Layer 5 of a small transformer language model trained on English Wikipedia (9 layers, counted from 0, width 96). Numbers have three digits each and are written without spaces.
Take only the direct path to the model's output, skipping the later layers: a vector added to the residual stream pushes a token's score in proportion to its dot product with that token's output vector.

Output vectors of the tokens that the questions are about. A number n stands for (n - 500) times 0.0074.
" (aged": 475574472467476513485486281540543434529487580695541565528499372495480544507481487637474425458461414425467494387546551561561540519437631517618318445497539521567416435509559518573491451434451540495435444432517557605590542461402373527527454541517616459549466503522427449575332525404655563616
" |": 510454482537528468539409480403538449469439513489511448533534556542558519478516576457477385478534549572538498402513505538517489524579557516470501504481486430458493451518501480433428491497504602539554519527560488439510528505517504522540442433442454541507487555447479517485515516562595425511
"|": 619566524492504463526427392508489501491442479512515444526529445521513561486447564499553432541512495471492407433571443533582526581421535507523434520487520549577512498479467538523459526412482504473513473526560513474450501438470529522471445527524536385513528489592470543456514377450629392686
"ounc": 549601485497397532462522324499535567579467463561443494551521515380590580642417462600579460545461470440492528368496505509605674446449459409552359452461413577523499502430518552511549414455551511437466439522509532496602482456469458602424481514452560386591536445561408418598379563490627636502
"resident": 623529401450372591450427346544515528615507538597529525559533390500400502628430452548433435423544474389559550384608538644562584435478548409647334498518420570522458589388515449599611378405522499425475355524519535561648352512508371664555462601465575567547523406594461411587529453323625433484
"s==": 582587464308543545425490268590529487524504502599451459478618415412484524486438499583583413504632460420501475532657540617598394567418577471569414554489519615433510498463567479550462410475410493418479354417558548562669398343565526550493549556481496413549517413461432468580495410556570438675
"ize": 494561371453539623570402360554543592553568503609458586446433529436544615545431613596501443538489533369499471416465511623506564487370553542585469520466513530540407513460484460595508447456618424458524413490519539493577476398455564547468483475482583591552374436594390431534339413464587447498
"isl": 616546499452416549498502369518582497622467583633428562514461402479350556512410439553523457451532466447540528408553569554673554517502546491548427506420402591540455580469517470471563421487629458391504420434478539578469434497477498603399479445450627410553482426534362479604419473505669540544
" were": 567538457338513489479485438527523465513523550559505509414548594516509520550448533509542414426428520520580434509570456535532575472452559550560444543512500534565520411509533543547387485462510508490539458466394489514511433457503512543388447485496575446531521472490544430608394508496512540541
"\",": 646571445431527521542545353509500548501671416534438512460442502488495528593377578580447392430551364439606501522551545437487599440504557519568478602455410455537416540400591544570485424399515473511531509538404519553587425473567513478458435604537590393518510463590524417595465461489484380469
"areer": 600584504344457609475511341580436557509537573667548507545451535504506600508401504635517278428488508416511488407630559590526446517405557433569350446588487476478453493468483424382522440426531540470562385489452537587605376475476473578433509514554504467544513468534418455605414554460615544644
"==": 567535445366526539494543370561537495487531463556507403538609458493459574525457487464552401583600529543491444525577511620469396540462501511578405488539455501446541466450567516458407434490405516434533457450502525581553459417560582540517527493487470420522565388446444475556534482558550426638
",": 520465536549495382438463491516517523454508483438496541367562550495530529524556525492395573425433484562591460453492545514430550333541554564560496506520573458459523518494539547415520588509470446450602502523472491520458572488534509439402464518521465520483484542505540567475536478514512419509
"ages": 464582427463480528476471319524517479463614599495551528510480544523458526545449554592590500555523440337524600572485549628531458426498528486511379548518468484469579502462467429504475486360554448502522336412440535560611405453460442540424496589462608533513431542549490438616438427554591451598
"|---": 676795277117467505419437022646525636666631459924369619470286462384329627635368557724707356303716274151497638453727487663746719545372638371678195413513359600645296576250636396707498348283543611426423313450520621684799307306417456672483465817571672408693495309691251133676272399200818618693
"rew": 492573433449508605453503400610494542519436496507588466532558498442446468563410514607560451419482507515578625474578438475531535492486643392591384452438507592543423506406508501577513490394484493460504379559444528603597381511517495613433392545534524475569576481463474491449347508456500635459
" members": 590579456421453498458531446516507510559505485559533459487597531451468453536469497513503429547517571458502503467555535534517546466474503470556414484548476574486526467438437525584566418464494445497533444494469509538572413444465495553417476566434560545519478473555561457621450489449545438475
"\".": 692562422466506518512538348490504516451657416566463480431457467492513527568402517577470354543573384432603464499536507461479559471529544508504464611424386449515423523391617513574527433463568479488539506549453513532597414466599523458556436641523554446528532451597473425629426446487497390488

Output weights of attention head 2. The head adds the sum of these rows, row i times number i of z. A number n stands for (n - 500) times 0.0012.
o0: 635642564441547560746511512547403574411573676594246477248401589530599540472655546444447438660389321404520409422614574528520436513487567361453337556623463410481425478330666350464491449446495529501489513432633427618464679724526407493352399642450433529518532576629479587436280518608479590315
o1: 491513614486499754650561466403518696600596427580466537303318582411355666498450563484452537554460420482622468555531511429536404457649464608437530493590349448534689423593464521498401443454444348604401538554468491488467368631547691348598659468668477399515388543471470542620456372524225409329
o2: 487346529472599616569402344399565658524499487476221674376522389425508504479483471663316450551534571402427563493369421420505548601514566329708442360596432495387595748417529643458534430447455542576395421435267695609483450656664386513419621681527534564319442513639497546540644537574540484390
o3: 495479434445404584457402513496453410618376455590539532603545503555376652453558548586606567468633476525497480502415465490499644509484607495445337593418634438484486300502346568340566460548414595504605399586455479291640351576513458461547458533467499561560387520448420532521519542338751575613
o4: 481278559434509386481554364581587542674408381656487444277478464499511464434596527357418548467521710566506706454427268550336400524523466656513562630491311594458538554445727442398630486594568706486541576424504739500413415569530147434634357483540518591553585541425315583477408406401646580544
o5: 626514433617549440605441608378387430511594442669429461480613650698521469681646454330489383640473420354487432437492566591569477380290553600518479420346651488610474515525506645411507476599426493455418636519504667382452556422522531576307453583465318406506442479464491607361453520529689176721
o6: 483600487498577499402584405697629505377572554540403517435440565652523523277457509407326404432522461507517573471399517648520507418476678529392328408437693523511473489890581594676482542517517431354405494592469580499404462448341326482521295643466636569539537481447459475502487560681298546523
o7: 433668522441702473437544458475481453372441387567451473618748414485672478581537595570494438609436536499510576850744595489325411649428544446479396722340329453352612408405482388488387452441479576550465575553467459484557339403495650526663247483577516585379580368405540497524445524636436486362
o8: 381577533423419586536470518626429472547589395570599426388606411436433537424657608448513566420555608573328550495361598360412429503546480565514522466457514496406394395651599597607488485610574452459577354490741576671436412363408476556626541358493449616542552439440580417199477623481509478557
o9: 530391393589413628593574539330467374536420505474404608459541201472509411461499424585460762781515735481458619446488452453347643368431305506672572529518344576385518451392522594544584636546489545504433467652524329445477379501491551443551458678633470454415455517605577665416498673593487309358
o10: 533406614471660519487358330530673621481463481508497339415465395628510439489441540601457402549640546412495583518549535487610323548441637562436521416372555656537508543444443351376353569583487530567391408603426548427493564618473402407486501611592507549406369650534488504520569407501577494522
o11: 629576561510567588602638454527487516568586321346596530636386535361514364619460512430509506637525341351424402436547537400690296520374645465472527425346549472570558508487382355408526360375535491527486403722617628465493652601667413393465324545348543412642458663517599502570635509341417661418
o12: 543575359497465506515553629514668287273415414444674530527542534414553304514518542463487531507652394513590486601476631470475644608597438487395344787456731444554383478576558494522465599608565390410490549606465604424439466373523824360547416361322421390553472480696240353491486447714534414441
o13: 309513428470416481594634578521431466513392568603567469590489592508550388597475488397583548445531562441461409492546439729559534514415480459355498377604487522510380503575380548425475550603611569441530451546448543389546499406482369361460333441546422607788393558539503526388678438571661533531
o14: 501392707409447555515570323521397479557569466572601499520450400496577579490512426319385350678631427289533437439790497425438538567615632359590437583505384548434701592462332316468486300586404585435629414495583746452577446472441551576564650520428566527452576468400608421598396279527524592490
o15: 573729505538442601617589469527498582356630356505557523635517528621491352657356655652390301459489322349634579650527513272433394485384417258377418507472572457560400489648433430603663365506615374722423554521589526418591480506650646414638290575402605443406554536565481321493416634553306427471
o16: 486521449597496418544506543275544198491371481494815480754548555447478553531528600562547399373473602535496476564466507821358564401352491636445333529548694537311264372550528774490589705442407465506554427522545308628535345473483484594337531431532355304543452372457458669548363511750599514577
o17: 605332521345493581386520532579576570531624359589637329564541665453536542429401458574595545507594421519561545487379385516491519487590591543438714632372347575439518366486432514664464448564805457537495439346425237630459368355613529455476420545461453656495542541484508535630551464558352260420
o18: 639582369496574399208570541441384298377515631562510647392503565742517442453519401583572421561487601464401538800362256601513297514455600590458459442412603469610431479509482734445344590761443459500450499532630554533284413453442496625448522570506276574285515515521515448396552649558607567545
o19: 420667484546409618565543593633461402470569359468396547342485630614370415445384647408520609477493449365599632610553412337416403483549441485585402595465504601512440634423548567539446503444658373551443411565335606538508530486647443458628594479519544442424372518433530556605513408386472705375
o20: 495613452527442476472547398598498463590475414689486453409551622323618594510462496431444549311358367563538557427519403493487518665425348459493477589527420649580500483415509475450457646448576576453392620519378593611614542424402560640476585183489448543502539574464565623439322674428348680560
o21: 501651384402534452282538535472478409472324407589442438674602442431426397440602250485567485462550621558403565544601297513580575558417571566609556477598505484663760280570370550415521478567497576476771530469615341419490593523536558705442419414524505420357466354370377392614592418700448326843
o22: 427563510647534432477561594503477610297652468315511603567687510503479502486371619629445420360581476467372497543344617436310695482246354316439475603424568401437404633542512556476479536451564390777588543627571669603522507459597436379659403486511419431606429448620439391456524510503366592558
o23: 426494670284487582429406615500496594484591592619301386575451464425398584455400503531578481561527527561535586514627404475352640578413370320519439316538475528457719630530464468566427410463386511415525618507635658478611430449440614516549452407573515303418533558372731512528503519574480412543
o24: 561485377402723382571532694369499609438568580410456603509443614536451449513584430553652510591375517456532442464498500454538537407478517465441396466425574538586538444322458597394555499595502505486564283380428637515525362385425410496451437477441777468641452661676463625628448515475491417473
o25: 404371507473636646526620424623660623353492575559419414662484496428609491377307393455586398425571440674542591357398437580476412459516504629552467439630467474450509525512389420556498467475403552469327453445740470462448618487649428322488601632424656479415499475467550359644570635572523324603
o26: 539435404516497592437539341448484449383564632468415487412488396487415480517342455594567683384657429418705568413492515471483773346392378543398533486494577588453654589384553406736582435519568318482564543423576408486508666639384346586517465569631382534541556435552576450619526531456489314580
o27: 534644454431443475489524664532360455404366516523679294447664497493423605462599220299490638550385592394447439464641379469543508566361452568386487343640551698526535446471439553498445407508452451405571431584434612597561483456539425568570595563478387467552515365447459512563411608511490648972
o28: 600576620501475440508351473548622431516468563493491468531540351523483368441596355403549431430395461434418585541522610705540359521407532430539350517446494502563445539577351408481615482515441513383570496564558886585302533657488605531551483490449446563499486663404356547476520657326422769357
o29: 474383581555566416499574363574569621647736492550581333393486509576557553474372389492511361467566516565479524630554413255402518347551536350590692544570429598479573498593399353615441375353358569424632356510338629552610684488578596540622582468582566383439598429435357490345586465470410479446
o30: 546533262513519414427418403706552463647513621445558477514538414493599469439509439617739422642335616358619560496461525397525523561535487363445365500592481406744525470267414482586542581358595334565653427432636665553613446541486641337454493479389414657447451462574475519558448456545430374492
o31: 425561464410343436390596588412574450491317620573703521370641462348648371483541365523419526413490641500432539467479575609575519522450454558409503614429526604580420471445343646613390466494648641619437462409545504501524654460423633421678436358382419475593569318482435642498404642496490697376

Each question shows a token from some text and the vector z that the head gathered there. A number n stands for (n - 500) times 0.0099.

"3,": 413456520522410427505372427465350413377403393443742682632260511591528551472554655441436339629600
Pushed up most: " were"

"et": 415472503519443448524475398500400448430390454490773650507229485528517576462539639331588335571575
Pushed up most: " |"

"e": 377488588609409484586394341456420472469404445489842599539307483579552479492610538404578275570603
Which two tokens does it push up most, strongest first? " (aged", " |"

"O": 413503506494447425533526351452425476418412488489769658491197483565556557493585568331574365550592
Pushed up most: " |"

" ar": 451511538542377458507467307430437500405374511494799649545243418567544597475609597413583360549561
Pushed up most: "areer"

"it": 538510603717473396602329335457406611557471571437691701467216398578536500615711616411585396583479
Pushed up most: "|---"

" the": 457608625471268437605560302400424545513404464729687705502403473449592620542574594275563269597482
Pushed up most: "\","

"pp": 421475513526489431562464313484432460389402428490786641534254486544514513492609620382607311571598
Which two tokens does it push up most, strongest first? " (aged", " |"

"ictor": 350498511547485483495500333488437513380338492384794618406271444571527535496622709409590340503586
Pushed up most: "resident"

" law": 507496546514423469562477340452374442406398473510749705532226507568519539471565661327537264637557
Pushed up most: "ages"

"els": 462625644456247432609579290392429553525398468765678710489425470430601631552576591260563263593470
Which two tokens does it push up most, strongest first? "\",", "\"."

".": 418502530450485458580500331406466507426413510474798654514227455570553500446597561380568270574614
Which two tokens does it push up most, strongest first? " |", " (aged"

"ard": 367477492509447460550500282478442477401418409483779674511236460578545498476598664374616304554623
Pushed up most: " |"

" M": 383513516545384430486454346483400473381391408473744686572271449611496518495601631397437327597560
Which of these tokens does it push down most? "|---"

"p": 490540641496410358633489328519401525540475605541734709390347402600586501551568722370699374486619
Which of these tokens does it push down most? "|"

"ar": 624472611570470412589363488378380553407392613615680726361290448474490632539666736453641558496600
Pushed up most: "|---"

"ted": 462624646459244430610579293390430556528396468768676712490430469430603631555575590258563262594467
Pushed up most: "\","

"d": 457550565529478484560383297507423495445429455470738699462254457544499568546637664361570301541598
Pushed up most: "isl"

" R": 388465480483449442538513355486411460426389460524775662502246488547544534459570627324586336571581
Pushed up most: " |"

" de": 358584563582404432525452323517399434432383424529770709543340383618503517491609642367466285609518
Which two tokens does it push up most, strongest first? "ages", " members"

"oy": 423472545527463420517480308489423438401394500502731670480282499518538584481626613301628315589603
Pushed up most: "resident"

"oss": 473616612601389447519449356435402467453373484575806735504369457532557537485591636390592373549583
Which of these tokens does it push down most? "|"

"the": 476585605533317516647408245334429643367436375497863668671352560605481645635554672416662205661543
Which of these tokens does it push down most? "\"."

"==": 470508565584403414471444309407458507398404558513792648563244439597554622432605597419562374590545
Which two tokens does it push up most, strongest first? "areer", "s=="

"ed": 315445614527513455565454344480383444385338493546748606521312430582669520481598653398522373497608
Pushed up most: "resident"

" \"": 448588611469318439590539302436416526475401455650736690512354467497569586522584596299571259582530
Pushed up most: "\","

" s": 442480558538469483582472357425381485423375465519772642558239499531569541479570626308604327552573
Which two tokens does it push up most, strongest first? " (aged", " |"

" his": 478606560516401485572498369445382464459406418549758702516246442568540541489574576333550289629539
Pushed up most: "ages"

" a": 431513513541438480510444351501355489406371474522805623524232499601557580461551695360539298606556
Which two tokens does it push up most, strongest first? "ounc", " members"

" where": 395568562450384477627431318489383472360367419459784715622281464610441485506601588389530272625632
Pushed up most: " were"

"\n": 447507530529379460517486313449429478391361524483787622538214418562556611476575594368580368527556
Pushed up most: "areer"

" career": 456548592606348407450456291362444489484428654517795653534240414649503629373607583421559392527537
Which of these tokens does it push down most? ","

" work": 525566564490484413622622329416339414420426530436760700539325553533477576550645488299612376591600
Which of these tokens does it push down most? "|"

"m": 543504601733489392601312336463403613556479579413693701463198394585529492619717620420585405581479
Pushed up most: "|---"

" that": 455545546478423483597471354434382492454378434513785701500220458539530488491562577296581294596604
Which of these tokens does it push down most? "|---"

"ently": 490585557491436461584463365397386509458409449507716718540252473574505554523565633370599302623531
Which of these tokens does it push down most? "rew"

"ve": 487507532562472444642451340392423552446506543558729697575320435524552555528621617372604315676584
Which of these tokens does it push down most? ","

" be": 461625646458247432608578291392429554525398467763678712487426470430600631553575591260561262595468
Pushed up most: "\","

",": 422503520556434465510438338499365475403373473511810625519230503601546581465569703354556294590554
Pushed up most: "ounc"

" was": 385496553558410502541426327558379431421378449511788668561282459627550555498623671373491279587633
Pushed up most: " members"